Layer 6 of a small transformer language model trained on English Wikipedia (15 layers, counted from 0, width 128).
A neuron's activation on a vector x is SiLU(gate . x) times (in . x), where the dot is the dot product.

Input weights of the MLP neurons that the questions are about. A number n stands for (n - 500) times 0.0008.
n13 gate: 573,333,488,347,526,481,456,791,362,474,350,295,356,489,752,631,511,609,504,474,627,638,722,526,394,529,286,496,451,538,567,549,554,522,387,312,409,610,302,362,493,561,714,464,542,528,341,462,590,268,401,310,666,553,354,464,320,393,570,518,419,371,390,404,757,450,579,610,493,632,361,653,385,363,617,672,636,320,590,447,519,629,229,671,403,451,446,467,433,425,255,341,411,445,530,646,652,572,651,627,515,415,730,584,632,516,443,526,477,575,533,634,551,444,626,469,640,190,597,339,757,568,478,431,443,357,644,511
n40 gate: 386,535,557,412,382,404,291,843,480,721,415,553,519,629,500,344,536,680,366,532,422,649,331,666,508,477,516,438,848,449,353,492,381,480,496,618,324,447,586,464,448,378,542,301,438,517,392,544,807,419,353,622,724,484,436,287,546,396,587,651,444,508,577,491,422,421,669,342,432,244,653,603,315,612,421,390,575,647,445,171,391,566,585,708,571,703,525,664,588,496,745,537,580,682,468,434,504,663,203,488,401,446,484,414,268,569,575,344,343,649,345,418,290,496,660,492,589,689,641,350,509,492,559,379,667,468,235,197
n43 gate: 378,342,795,546,789,410,293,780,464,537,633,598,620,429,669,573,345,548,663,471,808,629,479,243,466,508,608,496,781,436,430,392,357,431,521,544,681,627,701,488,496,399,413,575,750,403,431,637,556,654,390,559,416,542,197,650,449,327,426,594,303,534,382,811,636,376,338,496,599,404,500,504,296,472,419,496,455,465,400,282,571,583,687,698,592,462,145,463,616,276,628,483,244,721,400,432,525,525,369,380,479,539,282,420,294,518,473,417,402,831,512,491,424,368,805,479,568,438,471,488,455,399,415,460,609,600,332,487
n70 gate: 556,401,704,742,589,520,563,316,415,378,752,532,639,424,391,507,657,377,550,345,465,515,469,541,785,591,672,442,421,358,459,531,500,265,416,755,415,423,493,595,567,323,362,587,696,492,555,374,369,481,317,373,358,431,295,508,626,632,357,665,485,285,561,431,584,504,576,563,515,742,656,457,403,456,582,375,410,683,500,715,450,682,548,443,648,488,606,417,451,344,571,550,632,365,340,609,455,454,425,443,593,421,412,450,385,22,173,727,629,557,440,321,555,462,399,610,423,610,450,358,422,642,633,559,404,496,596,485
n85 gate: 471,473,449,420,496,539,574,403,549,584,504,329,496,508,603,459,421,522,635,412,488,563,543,368,347,431,470,866,712,629,542,171,307,264,203,606,308,590,613,555,728,299,371,308,446,639,735,775,452,530,546,453,394,594,366,638,607,367,413,608,783,641,308,437,423,539,361,310,542,696,240,448,517,443,529,603,355,474,496,576,547,391,465,659,500,594,509,521,294,479,421,628,420,624,432,794,228,406,467,324,526,408,687,534,291,343,693,475,453,462,438,125,329,450,341,604,593,466,559,591,794,752,259,687,419,492,266,470
n101 gate: 570,504,511,500,484,433,554,473,506,597,620,475,544,555,609,330,430,713,510,397,458,497,331,643,500,525,402,573,553,379,532,484,348,573,572,527,451,559,392,474,234,322,447,494,300,579,453,572,608,461,468,546,461,372,584,641,586,583,448,452,567,526,559,545,494,376,688,427,623,621,670,818,391,575,554,579,404,473,608,392,484,624,657,597,416,628,540,629,442,319,576,934,310,538,594,403,655,543,494,439,606,620,464,500,766,365,712,345,417,377,500,454,541,587,556,463,503,396,415,411,486,461,456,547,421,402,566,563
n127 gate: 500,599,364,397,480,375,675,496,484,571,583,524,444,312,606,359,512,366,483,483,431,450,666,406,353,496,617,585,586,298,623,592,71,439,529,439,584,209,427,338,783,256,496,263,603,540,470,408,405,708,357,412,697,424,848,302,551,656,723,406,525,450,420,700,552,526,433,659,434,655,692,407,606,588,463,492,369,652,396,416,584,647,469,686,615,273,337,397,289,637,531,407,645,242,733,778,517,685,524,397,479,607,445,365,508,553,572,492,687,777,278,543,492,612,547,466,576,770,392,480,647,694,516,432,689,508,534,673
n166 gate: 450,300,419,344,473,512,420,521,801,410,461,382,632,614,572,576,623,386,874,640,626,743,560,504,635,485,457,536,586,387,380,147,616,500,299,180,329,619,518,652,581,385,709,307,429,671,419,676,663,433,650,536,551,642,531,512,681,450,614,527,585,472,500,701,500,681,465,435,629,461,480,532,640,357,481,650,450,365,488,413,465,399,742,414,630,500,629,768,488,375,485,333,255,600,390,717,434,369,750,356,380,441,571,667,650,533,543,453,251,360,334,512,368,496,420,371,444,465,457,454,445,425,515,368,579,480,464,691
n172 gate: 581,495,454,504,524,319,618,623,464,641,287,476,380,583,216,524,516,664,320,215,504,691,645,439,416,608,675,738,500,507,562,341,381,377,383,417,268,525,697,654,553,373,413,642,414,549,664,477,300,542,205,635,475,458,492,571,469,698,383,312,718,416,294,691,383,513,388,778,280,668,607,351,334,480,480,800,660,383,491,659,554,393,635,753,396,689,324,451,562,192,329,356,475,648,567,427,674,479,520,550,709,607,466,547,740,478,310,674,509,604,434,491,331,517,564,358,540,521,658,806,616,483,500,597,454,508,370,703
n176 gate: 554,316,716,606,755,565,438,434,496,362,607,526,412,457,588,775,640,332,548,527,424,492,230,508,703,799,492,327,819,570,453,429,568,430,492,554,692,424,701,445,543,624,455,238,534,399,280,714,611,583,353,544,615,376,563,345,571,453,611,399,695,687,504,513,409,508,374,554,653,420,820,480,581,447,697,685,326,446,697,345,433,379,632,677,416,313,480,664,410,413,666,572,394,605,512,403,665,624,388,359,415,597,484,400,512,597,466,426,407,626,477,601,428,425,496,301,341,721,453,299,534,432,278,328,648,401,444,368
n13 in: 440,661,417,408,473,553,628,377,610,558,503,565,570,366,742,303,564,579,538,456,424,531,405,480,423,589,572,296,523,398,619,497,569,679,514,583,591,514,545,449,517,430,497,461,352,229,681,355,410,397,517,204,639,392,586,380,422,599,471,355,503,490,667,522,473,553,500,527,445,372,489,440,444,427,800,639,591,698,378,413,507,595,446,418,580,535,681,442,531,593,741,828,497,466,517,447,363,507,530,380,430,676,562,493,347,555,676,534,701,435,616,247,487,473,640,454,371,493,448,409,559,744,610,636,503,725,469,451
n40 in: 554,568,331,537,601,603,518,546,425,592,349,347,468,297,687,643,489,630,323,431,328,717,455,687,459,366,577,410,504,319,464,688,405,565,478,303,649,254,486,416,645,493,742,615,636,273,473,392,446,529,533,720,537,426,540,481,379,598,300,507,573,541,611,579,486,473,382,691,753,533,530,680,474,571,284,314,431,523,550,219,648,395,600,489,531,459,610,398,496,445,328,705,679,453,415,557,434,556,532,273,425,517,315,545,519,304,460,511,489,416,558,459,450,676,261,727,437,383,264,428,583,597,454,393,388,441,504,586
n43 in: 554,317,480,638,321,758,429,412,553,737,610,701,620,438,377,737,496,489,375,696,339,602,511,615,707,672,540,556,448,525,330,599,500,367,515,623,326,574,660,372,500,407,510,611,509,617,409,655,515,584,284,511,585,607,347,523,704,442,572,266,615,382,482,504,288,428,584,432,544,452,451,567,414,500,461,524,410,485,610,666,368,483,665,678,683,493,342,428,617,358,493,456,358,579,621,594,489,474,557,536,530,281,622,686,360,224,388,438,403,453,645,530,398,722,493,534,482,431,672,486,202,463,340,539,755,592,452,511
n70 in: 421,500,629,451,345,365,246,509,725,447,211,761,743,699,624,465,344,466,496,645,656,480,292,289,389,570,614,575,478,552,468,447,613,512,508,504,496,632,557,439,484,451,504,465,545,353,471,578,678,658,604,549,447,512,423,896,531,612,508,436,700,459,525,426,386,676,500,345,520,611,91,450,529,656,544,572,600,525,542,647,717,442,300,205,252,193,433,279,435,601,473,644,726,692,765,596,669,525,628,552,562,342,520,463,443,357,412,520,550,646,685,741,457,500,368,625,730,699,663,464,517,578,445,457,451,525,406,467
n85 in: 747,461,465,312,622,222,680,445,282,652,403,454,485,600,537,640,449,279,472,560,463,376,414,496,825,431,484,689,886,538,555,480,573,539,258,420,407,651,552,524,433,528,374,508,462,628,471,437,546,235,575,476,500,488,272,589,697,464,470,776,544,605,431,530,446,558,620,209,612,597,450,606,504,558,472,699,488,513,442,597,734,458,618,608,407,609,318,528,684,332,665,297,420,393,496,570,699,549,595,356,459,466,617,610,492,295,456,496,344,720,349,471,512,576,655,306,492,660,838,311,423,277,169,438,561,561,577,582
n101 in: 471,632,511,480,642,561,516,583,311,438,391,559,430,470,366,433,642,384,335,572,473,352,581,448,470,412,691,735,399,464,591,530,478,603,460,590,443,553,491,559,422,343,591,513,542,392,483,473,335,434,552,493,580,680,431,521,385,588,327,484,607,360,570,532,427,283,592,374,484,440,480,530,386,516,387,454,422,648,315,626,526,522,393,598,552,673,368,230,634,477,568,353,372,529,474,243,376,660,371,493,446,444,460,426,756,570,625,598,557,579,581,264,694,480,597,646,544,700,487,455,419,353,264,382,680,616,523,520
n127 in: 631,488,561,526,696,461,376,609,478,623,366,504,331,317,432,367,559,427,522,485,476,623,447,329,327,614,683,553,732,415,419,668,486,303,455,609,519,481,472,530,628,357,298,422,455,543,600,531,221,664,434,587,815,590,608,354,570,894,703,559,650,436,481,289,471,462,548,427,552,688,569,580,428,568,249,416,496,426,574,515,493,464,383,611,500,316,565,456,548,715,354,636,496,321,321,687,530,511,511,419,409,560,800,379,402,555,565,448,683,541,401,435,500,685,439,531,447,756,403,525,412,575,540,241,462,560,308,526
n166 in: 486,551,520,500,342,444,511,470,406,618,457,565,649,540,427,483,433,507,561,703,549,478,559,613,416,503,338,250,527,356,447,572,352,564,576,579,424,704,473,568,447,485,490,415,608,672,448,520,879,410,585,576,456,416,457,591,266,322,557,666,539,660,682,719,472,415,701,609,554,627,567,489,489,555,514,567,581,624,313,504,442,479,508,464,633,598,519,415,400,687,409,434,361,394,713,629,436,736,567,639,316,391,449,650,504,182,461,536,482,536,425,390,722,414,628,511,472,202,374,722,496,384,619,371,409,540,449,171
n172 in: 545,738,430,556,625,309,424,500,507,560,472,219,408,567,565,387,413,592,610,465,315,426,771,535,504,476,532,699,531,696,573,284,541,528,504,493,615,439,595,384,427,389,426,493,318,658,463,503,511,447,406,661,539,700,564,369,537,510,517,399,545,529,518,610,534,518,500,507,465,543,245,579,345,357,576,586,444,541,154,393,749,578,533,486,428,471,536,381,687,281,434,468,409,719,521,496,521,271,618,380,572,574,471,723,657,557,481,321,351,574,444,438,367,391,255,507,659,468,631,400,637,324,497,527,382,400,303,565
n176 in: 469,351,546,546,676,617,421,407,373,549,521,643,541,465,460,548,458,570,535,409,497,581,338,524,703,638,352,381,354,371,747,624,554,351,797,419,457,343,706,827,472,618,581,366,618,485,351,409,438,500,690,511,269,493,412,369,557,591,407,330,549,504,603,526,412,351,482,448,676,607,402,295,388,659,641,559,528,445,540,535,553,500,441,412,591,329,609,545,370,553,701,589,360,632,744,467,444,382,631,539,670,530,482,443,461,358,370,419,424,444,698,367,537,363,331,725,480,528,549,428,606,422,418,578,358,457,667,554

Each question shows a token from some text and the vector x that enters the MLP there. A number n stands for (n - 500) times 0.013.

"ia": 622,493,501,539,376,562,448,496,426,486,564,377,600,491,480,475,469,510,435,505,437,578,496,573,558,425,619,548,600,559,404,559,536,544,492,611,464,430,419,604,490,478,422,477,367,679,498,440,544,466,545,416,477,664,464,427,436,582,551,408,590,442,660,427,563,366,560,433,586,541,411,500,496,419,468,491,440,648,444,508,498,530,347,603,382,480,452,447,486,530,478,556,392,551,589,597,601,456,391,497,571,589,591,487,453,367,450,427,368,444,573,664,560,423,535,405,442,376,469,515,519,398,462,639,545,552,435,495
Which neuron lights up most? n85

"by": 502,464,355,408,552,545,468,484,483,452,529,574,625,430,511,557,507,509,517,414,478,467,478,557,560,525,469,580,362,516,541,568,465,520,658,520,465,524,496,506,534,592,480,489,298,423,421,408,426,455,607,369,427,631,522,662,385,545,472,551,529,496,545,500,530,395,674,471,612,410,541,423,565,435,424,437,505,589,432,537,556,458,514,467,436,548,456,460,472,425,465,593,610,544,638,672,579,467,570,531,442,545,424,553,537,636,563,522,385,474,356,607,534,694,355,494,533,317,459,551,354,442,449,432,585,488,376,515
The most active neuron and its activation: n101, at about 0.35

" ": 444,536,475,522,490,428,582,502,563,631,504,375,450,530,548,472,533,387,459,565,514,514,462,520,398,474,504,514,547,564,528,495,512,429,574,460,452,531,462,518,497,512,471,612,384,605,519,254,437,569,499,506,460,542,466,512,474,359,537,523,536,511,397,483,494,517,461,484,368,558,456,540,509,527,537,540,457,483,449,429,562,503,503,505,483,613,455,518,549,574,814,461,458,530,490,429,502,483,389,477,470,529,443,411,534,468,534,519,482,499,525,477,509,594,489,474,324,555,459,570,425,384,480,535,548,520,570,514
Which two neurons fire most, strongest first? n70, n101

" No": 619,545,474,428,558,436,621,611,544,484,402,515,490,473,645,539,499,331,393,452,488,493,661,483,625,502,461,348,369,558,492,518,555,434,551,460,577,712,544,492,524,431,491,514,395,553,388,540,525,494,529,477,570,433,451,630,525,440,491,573,469,548,527,388,445,339,517,534,671,598,433,506,425,515,409,413,490,397,575,346,501,469,558,523,288,612,508,557,569,470,479,617,545,441,607,478,531,555,390,594,435,594,442,466,482,523,548,541,456,450,633,553,627,554,567,491,414,459,406,484,449,565,626,592,490,470,528,597
The most active neuron and its activation: n172, at about 0.36

"V": 474,654,483,378,492,572,602,393,516,494,361,488,438,617,467,411,412,462,528,513,485,409,482,550,513,670,618,366,610,537,587,492,633,467,392,380,520,478,412,492,604,487,474,532,276,551,500,528,503,485,620,535,580,474,349,448,393,566,566,399,530,605,448,493,439,556,494,493,489,491,595,446,366,559,474,600,483,503,480,467,431,542,417,486,447,499,373,396,569,479,542,550,366,442,492,514,441,491,558,492,329,577,577,383,381,512,511,421,486,471,413,569,616,481,606,543,579,440,582,502,499,547,575,560,486,436,611,498
Which three neurons fire most, strongest first? n13, n43, n127

" |": 572,582,488,476,474,596,518,504,569,439,505,571,595,559,499,422,504,434,550,528,739,560,463,519,536,457,506,512,662,321,562,531,584,496,478,405,498,469,526,557,482,486,458,477,458,516,394,460,569,466,632,478,598,495,538,520,512,486,632,524,526,482,466,385,499,566,561,503,576,521,527,568,553,410,516,499,496,593,519,463,534,542,515,501,398,567,448,490,524,578,492,581,487,579,464,418,447,463,486,409,341,529,506,498,400,586,465,538,545,408,590,548,593,507,436,479,427,479,642,579,587,431,580,431,479,547,518,542
Which neuron lights up most? n166

" to": 525,423,544,596,342,687,549,445,480,504,454,506,546,392,611,524,362,523,579,570,591,558,565,493,419,462,542,410,484,487,468,483,519,527,482,511,432,477,550,535,452,508,565,535,310,456,496,496,189,447,595,486,401,494,392,546,437,453,471,455,459,504,506,576,463,402,579,569,490,578,599,515,479,552,462,434,397,647,552,507,450,515,460,484,275,615,444,590,404,519,472,448,646,450,486,537,509,469,503,527,547,547,542,356,615,487,654,497,627,448,540,530,541,488,568,458,527,544,450,622,461,493,463,604,560,532,605,290
Which two neurons fire most, strongest first? n101, n172

" during": 434,463,417,617,493,455,523,485,504,447,489,300,601,447,474,487,558,495,461,426,528,391,523,423,376,479,425,408,361,454,612,440,525,611,518,602,414,566,440,576,417,532,648,566,258,608,573,455,420,499,370,583,537,399,491,518,511,461,499,531,484,458,413,525,567,373,422,540,424,416,489,527,611,502,532,426,559,562,501,413,534,515,495,393,337,465,420,615,459,533,539,485,533,478,597,596,580,389,481,427,607,637,381,432,450,461,483,563,476,498,458,558,559,506,539,537,548,367,499,545,579,428,392,511,612,557,565,444
Which two neurons fire most, strongest first? n43, n85

" the": 538,472,462,526,487,510,510,483,547,505,542,535,504,453,527,513,581,476,564,547,587,532,544,504,441,480,513,449,596,540,541,543,509,439,474,465,541,508,443,439,480,369,486,496,350,413,471,536,490,379,477,541,526,543,540,466,70,503,627,526,541,410,571,513,482,455,439,414,490,462,446,457,521,495,478,263,498,525,489,544,494,506,584,487,434,520,428,575,602,482,463,537,587,394,488,557,454,599,424,498,515,548,430,553,513,614,590,539,585,430,518,492,544,449,451,534,414,446,464,566,452,446,579,403,515,639,493,435
Which three neurons fire most, strongest first? n176, n85, n70

"ful": 540,532,344,480,378,582,557,667,536,485,581,679,363,403,491,538,510,587,579,505,566,536,446,512,387,451,513,578,484,516,587,409,451,564,466,440,647,470,442,461,503,544,541,518,500,361,575,402,607,555,517,543,662,538,445,559,447,437,500,433,459,424,508,388,536,419,532,532,544,414,478,431,433,439,576,507,464,374,354,472,413,582,524,471,355,624,659,626,458,615,608,431,477,520,515,461,515,513,621,505,476,460,364,594,438,313,414,589,603,320,516,491,479,515,447,575,497,557,354,419,397,446,492,399,552,505,467,527
Which neuron lights up most? n85

"istan": 528,443,459,540,459,567,427,523,413,395,667,526,461,464,493,549,372,561,489,648,462,532,504,531,561,502,508,455,545,474,628,511,586,556,511,551,486,455,479,448,496,453,366,518,294,496,497,383,512,496,482,417,597,555,496,545,490,588,559,427,464,486,732,479,520,308,540,422,724,523,447,488,586,422,445,441,384,580,589,443,494,554,276,562,431,362,560,497,550,560,519,493,366,468,579,586,439,360,484,497,659,563,608,403,454,435,500,507,504,453,525,469,604,515,438,454,453,536,420,514,530,391,446,547,520,483,388,571
Which neuron lights up most? n176

"ection": 447,674,366,430,430,463,434,390,394,495,461,399,460,513,394,477,463,497,562,611,493,378,434,592,505,529,657,595,598,485,415,386,457,454,526,443,481,455,453,482,493,450,411,359,270,424,576,509,493,505,467,477,538,445,619,589,456,499,615,538,431,503,534,377,604,451,526,485,501,430,589,559,545,465,584,515,528,402,460,530,464,514,469,568,252,574,565,549,529,397,566,560,393,550,570,528,453,568,467,590,519,451,538,448,522,420,448,376,567,507,504,569,602,716,469,513,453,511,492,419,573,601,557,515,537,426,568,593
Which neuron lights up most? n127

" T": 573,455,632,595,438,440,533,499,472,526,480,392,486,524,521,537,431,527,523,424,505,495,587,524,465,893,464,479,439,508,488,479,502,467,532,541,467,482,440,512,426,431,444,473,393,508,451,509,518,565,504,512,672,438,469,516,489,522,505,444,508,616,446,541,549,412,515,471,433,527,409,532,544,552,479,622,558,531,539,387,491,271,554,475,397,509,456,436,414,427,520,495,466,399,453,419,422,530,435,484,198,613,615,410,579,555,443,459,442,534,561,473,565,459,417,557,466,465,562,517,462,474,559,533,582,451,572,534
The most active neuron and its activation: n172, at about 0.45

" their": 489,582,464,443,408,609,530,512,620,528,558,609,474,414,481,531,493,518,519,513,564,532,539,609,350,490,557,468,434,581,518,581,552,455,469,521,478,553,464,398,465,307,567,531,218,456,521,515,588,438,519,576,602,664,551,472,373,369,606,430,612,542,502,450,520,416,429,406,543,492,505,587,439,441,483,347,484,484,520,525,514,501,466,503,353,603,411,598,584,501,414,480,560,351,404,512,447,552,461,523,496,420,428,539,526,481,466,569,520,583,531,484,511,476,533,423,422,487,446,584,597,487,452,447,513,575,481,462
Which two neurons fire most, strongest first? n176, n40

"|": 526,566,401,513,715,479,625,410,487,462,592,564,501,563,703,377,527,532,450,462,605,530,536,430,573,480,554,495,673,448,585,441,547,475,534,399,523,450,381,565,436,516,364,452,462,488,455,457,478,463,534,622,561,543,469,483,464,537,543,563,457,397,437,450,539,579,473,509,496,555,568,528,524,455,598,574,570,470,598,435,516,460,601,564,520,584,570,473,591,557,494,491,575,509,496,537,451,451,624,417,445,563,366,672,415,492,455,472,530,349,523,590,663,565,364,603,503,398,523,663,517,549,566,365,535,631,627,440
Which neuron lights up most? n43

".\n\n": 506,476,591,570,578,592,611,523,527,372,537,553,448,519,355,544,520,364,376,561,452,559,424,520,432,461,459,439,399,361,530,505,423,549,490,522,593,598,415,501,501,450,449,454,353,593,430,444,512,481,463,568,466,386,560,507,428,361,506,594,471,523,586,482,567,475,444,596,384,529,583,441,554,518,421,495,528,518,505,485,483,422,476,371,581,497,449,561,416,535,535,526,540,615,517,528,355,580,460,550,542,622,535,513,448,545,459,492,547,515,582,526,715,390,516,503,499,386,515,754,502,459,560,438,491,514,502,438
Which three neurons fire most, strongest first? n85, n172, n43

"^{": 480,502,524,402,637,497,658,463,515,470,506,557,450,577,438,408,567,586,603,603,503,564,524,507,536,370,646,508,442,483,514,464,590,603,488,515,622,497,398,459,487,629,364,452,463,583,560,475,428,544,631,479,469,482,505,571,485,357,499,537,463,452,704,473,567,522,453,489,567,440,499,446,530,473,447,488,477,680,624,462,592,355,330,466,478,504,491,547,509,517,540,502,364,479,426,525,561,365,414,573,474,678,384,527,439,406,456,703,432,399,460,485,647,564,511,534,390,420,560,515,548,475,494,532,481,584,581,342
Which neuron lights up most? n43

"ele": 524,477,597,482,562,473,477,515,420,541,398,497,532,585,570,474,551,602,461,466,353,505,575,609,538,408,566,514,372,527,569,514,505,535,537,320,508,558,482,548,451,550,475,483,481,523,533,477,542,505,574,458,407,507,544,532,296,592,537,345,443,509,573,385,579,665,464,597,488,566,478,581,485,387,463,665,421,567,551,401,527,487,403,543,442,436,395,461,365,527,515,447,544,413,551,488,593,577,557,584,487,451,383,507,405,536,441,629,396,411,447,731,678,448,430,476,449,426,426,546,578,408,477,429,448,509,577,509
The most active neuron and its activation: n43, at about 0.54

" Ber": 532,551,697,482,451,544,462,364,440,517,535,541,530,547,415,527,525,482,459,627,555,525,410,523,489,580,398,447,351,534,596,643,398,520,531,487,611,541,466,457,348,488,544,430,282,540,484,452,564,534,527,580,540,608,419,537,392,466,469,535,520,559,577,648,498,567,511,544,548,650,477,477,676,587,435,563,442,371,586,478,473,475,500,447,487,589,501,343,486,642,523,363,462,467,545,470,547,340,425,435,370,609,493,411,516,640,512,597,387,438,495,602,608,512,489,591,573,535,563,451,549,426,409,509,503,409,375,463
Which neuron lights up most? n176

"ak": 491,536,587,569,431,577,362,394,514,537,531,610,508,578,561,489,425,559,532,633,467,468,527,444,436,448,460,448,433,506,566,668,477,544,560,531,496,529,373,588,443,427,418,445,176,461,427,492,577,507,678,490,406,468,635,577,531,484,550,605,495,451,394,498,601,468,497,392,412,453,481,544,567,462,474,521,506,438,431,574,642,498,270,535,480,558,583,506,504,535,471,493,283,411,549,428,431,475,447,483,415,535,508,501,406,539,420,474,494,424,533,506,508,443,547,563,407,496,457,512,424,429,442,555,444,499,440,413
Which neuron lights up most? n40

" in": 500,521,475,538,526,450,550,592,493,471,541,477,518,386,545,527,472,565,513,564,545,475,442,411,378,529,466,458,430,494,567,537,597,493,406,527,421,563,380,556,486,598,601,502,298,649,439,474,372,488,487,499,495,604,417,496,427,470,540,483,634,424,487,500,517,362,465,554,360,443,473,625,487,531,452,478,465,550,566,473,494,560,452,532,365,562,387,654,397,577,432,642,573,545,470,588,588,366,471,359,469,549,512,364,530,332,618,655,592,544,415,614,572,494,529,505,527,370,641,452,568,477,597,534,593,488,578,307
Which three neurons fire most, strongest first? n176, n43, n13

"16": 540,499,541,522,527,715,544,546,553,416,437,481,442,469,567,396,521,436,586,516,366,417,329,559,380,560,433,543,539,468,650,527,460,480,571,523,440,479,420,546,535,471,401,514,347,587,572,541,439,509,504,500,518,722,428,444,462,362,545,522,434,442,462,415,501,485,509,471,554,576,514,545,416,346,522,502,421,565,508,485,571,455,434,527,409,520,506,559,470,488,678,525,626,490,487,419,653,509,493,371,433,543,459,499,409,661,458,525,523,460,492,467,516,613,420,539,563,457,514,612,544,476,528,608,465,554,485,607
Which three neurons fire most, strongest first? n166, n43, n70

" Vol": 462,545,585,511,577,632,596,323,418,572,574,550,464,460,477,569,647,544,415,512,570,497,535,461,643,570,488,353,558,560,430,612,435,606,404,403,431,566,449,534,438,496,536,457,403,589,458,456,594,508,543,512,543,400,438,441,460,515,500,432,601,540,514,408,550,604,567,477,447,593,543,485,594,410,431,579,555,394,634,400,578,430,495,460,415,403,394,518,415,471,512,373,521,430,419,484,533,656,500,515,273,644,537,470,532,519,415,706,433,433,511,544,643,404,519,605,579,445,446,510,523,595,502,599,549,590,491,544
Which neuron lights up most? n172

"-": 317,487,569,524,549,422,553,463,462,467,492,451,477,470,583,554,588,535,469,526,426,552,585,568,620,506,497,464,382,465,581,484,517,484,557,377,442,480,487,532,449,548,379,460,398,434,504,460,312,557,509,476,444,522,521,503,416,443,565,465,477,455,539,328,512,548,454,486,621,510,454,528,445,528,498,603,438,597,428,317,416,424,413,500,531,641,473,463,388,542,588,424,412,515,671,383,455,341,533,245,470,553,461,354,621,500,400,637,609,432,526,480,586,521,587,401,468,488,473,489,438,437,569,447,606,438,635,464
Which two neurons fire most, strongest first? n176, n43

"ley": 459,383,473,499,443,415,562,571,526,419,482,518,421,533,477,590,470,416,542,433,444,449,450,596,502,407,491,643,504,498,404,591,536,483,510,565,519,404,446,505,454,456,366,506,229,413,396,355,492,532,540,457,414,554,556,543,498,480,528,538,543,518,550,599,519,337,565,346,637,471,437,433,533,413,374,528,510,471,584,421,536,438,405,518,408,381,406,407,422,498,466,527,605,438,475,536,564,619,559,397,447,517,449,534,453,633,627,498,501,374,457,541,599,541,422,519,416,450,506,421,414,441,518,359,380,530,420,443
Which three neurons fire most, strongest first? n43, n101, n13

" National": 569,428,400,534,623,486,449,489,489,513,555,495,493,515,449,547,520,498,641,675,389,595,513,598,478,573,486,489,577,515,480,595,542,585,460,611,521,448,446,460,517,435,531,534,196,493,436,440,512,529,476,470,626,502,485,552,501,454,639,516,659,464,540,436,465,477,450,471,615,593,462,385,619,518,382,485,544,406,460,371,560,516,468,515,363,471,609,557,641,501,468,526,492,407,414,383,464,449,511,578,461,603,415,465,457,490,594,530,535,440,446,492,704,588,431,434,502,466,461,458,521,513,550,500,506,630,528,374
The most active neuron and its activation: n70, at about 0.27

"hel": 468,590,474,546,610,492,580,462,494,407,367,636,417,357,580,608,386,418,448,583,515,529,470,487,616,499,540,590,551,521,576,451,383,443,501,621,416,530,514,531,597,471,529,575,511,647,501,420,491,403,608,490,494,634,619,579,477,389,492,443,465,505,430,333,508,605,508,479,503,463,425,446,483,436,453,633,550,317,480,468,542,578,546,402,350,488,398,467,404,593,486,525,470,480,445,519,544,644,601,503,570,477,498,339,484,557,461,578,551,363,473,546,543,400,451,550,544,549,375,485,401,433,393,398,508,290,453,683
The most active neuron and its activation: n85, at about 0.66

"ran": 552,436,545,503,529,646,627,508,359,470,419,613,420,579,437,577,487,461,513,561,513,479,646,509,506,453,546,425,575,541,590,568,478,455,599,549,386,575,495,446,529,546,637,474,352,471,455,504,506,459,406,331,600,558,335,454,626,481,557,521,451,373,578,374,591,517,563,527,566,521,417,433,436,446,358,551,334,465,454,421,515,535,503,513,390,445,413,432,611,580,512,402,598,498,439,593,603,414,465,442,549,481,475,515,539,336,756,491,436,405,434,603,442,510,556,555,488,564,492,566,454,513,483,405,642,465,440,608
Which neuron lights up most? n127

"W": 570,430,483,452,394,602,537,641,598,508,359,501,521,581,392,437,497,557,557,549,440,493,508,444,580,588,447,501,472,492,531,427,536,397,332,445,512,502,464,592,577,593,377,519,388,526,585,474,409,479,563,632,630,450,405,678,412,510,576,558,429,493,361,641,556,543,504,452,497,474,644,557,534,557,398,575,405,547,615,396,380,500,521,465,388,520,516,583,549,431,500,550,511,457,532,454,495,513,347,482,438,442,519,297,514,432,548,505,524,575,453,413,690,559,513,667,642,369,604,497,450,565,482,472,450,531,562,492
Which neuron lights up most? n85

" r": 573,607,617,447,386,563,438,463,557,638,475,373,477,435,447,517,563,622,478,606,555,455,399,493,425,471,537,491,443,522,506,560,478,507,492,391,447,551,511,394,510,674,495,586,304,409,565,500,419,496,497,518,535,556,607,599,527,511,492,520,363,468,660,549,544,426,427,489,378,506,393,539,452,552,435,528,519,466,475,529,584,385,578,539,434,600,448,494,453,505,427,547,370,414,450,527,400,533,409,396,338,608,441,364,520,535,446,528,494,483,378,523,686,600,630,447,496,402,595,407,390,532,519,444,551,663,590,419
Which neuron lights up most? n176

"H": 458,560,624,505,531,690,598,534,515,499,385,300,452,589,432,434,521,574,466,570,500,503,449,524,512,547,447,431,434,475,566,523,520,554,432,421,524,440,585,513,565,408,402,452,432,525,549,486,345,464,453,543,559,529,482,592,431,462,536,475,501,380,421,544,655,569,485,387,609,359,380,536,493,480,429,576,421,574,562,478,544,376,456,495,496,483,409,441,456,515,441,609,386,400,447,366,601,535,466,556,376,579,541,554,391,590,394,461,625,513,490,591,578,475,439,503,536,396,557,323,414,477,475,444,619,355,745,549
Which two neurons fire most, strongest first? n166, n70

" Is": 551,588,457,449,632,501,481,433,492,585,433,486,492,278,560,626,403,623,394,513,597,461,611,506,489,557,371,470,526,532,608,521,595,477,476,614,606,527,449,428,518,526,545,414,422,446,362,441,470,608,595,596,444,611,483,553,482,420,415,398,430,508,474,524,552,335,509,540,482,559,394,481,580,579,518,623,568,486,551,462,411,460,505,484,388,545,385,549,456,654,441,481,477,567,546,393,515,495,588,603,400,640,513,483,567,424,625,470,340,542,662,473,554,522,510,579,536,493,455,478,413,382,447,556,418,569,436,529
Which neuron lights up most? n101

" z": 524,588,634,443,496,529,590,450,527,462,476,337,469,527,627,502,492,609,478,434,442,624,546,583,614,533,555,499,419,503,472,645,478,587,573,421,565,444,436,546,472,457,554,487,492,565,569,489,488,574,475,523,587,484,481,562,488,471,637,411,407,494,551,577,623,552,507,482,326,476,565,467,561,610,508,633,472,534,523,649,518,471,439,546,628,530,554,381,394,544,508,426,561,377,459,465,458,476,328,518,524,710,518,335,539,483,449,579,378,310,540,484,618,516,556,638,540,465,557,536,362,484,570,534,350,568,520,343
Which neuron lights up most? n85

" based": 428,383,398,396,443,555,533,473,403,466,455,479,554,312,567,523,541,497,463,512,533,488,431,558,447,467,540,526,654,496,535,543,515,526,368,545,398,476,463,552,363,558,572,483,477,612,563,402,587,442,530,662,653,452,458,387,490,370,469,526,529,395,465,512,652,587,423,464,396,557,509,355,476,405,416,470,520,458,532,670,419,513,405,408,522,387,624,550,347,499,539,538,460,482,469,552,349,537,598,544,521,488,530,466,446,386,408,591,431,417,497,620,616,612,556,406,537,279,485,529,529,495,580,493,292,516,514,431
The most active neuron and its activation: n166, at about 1.9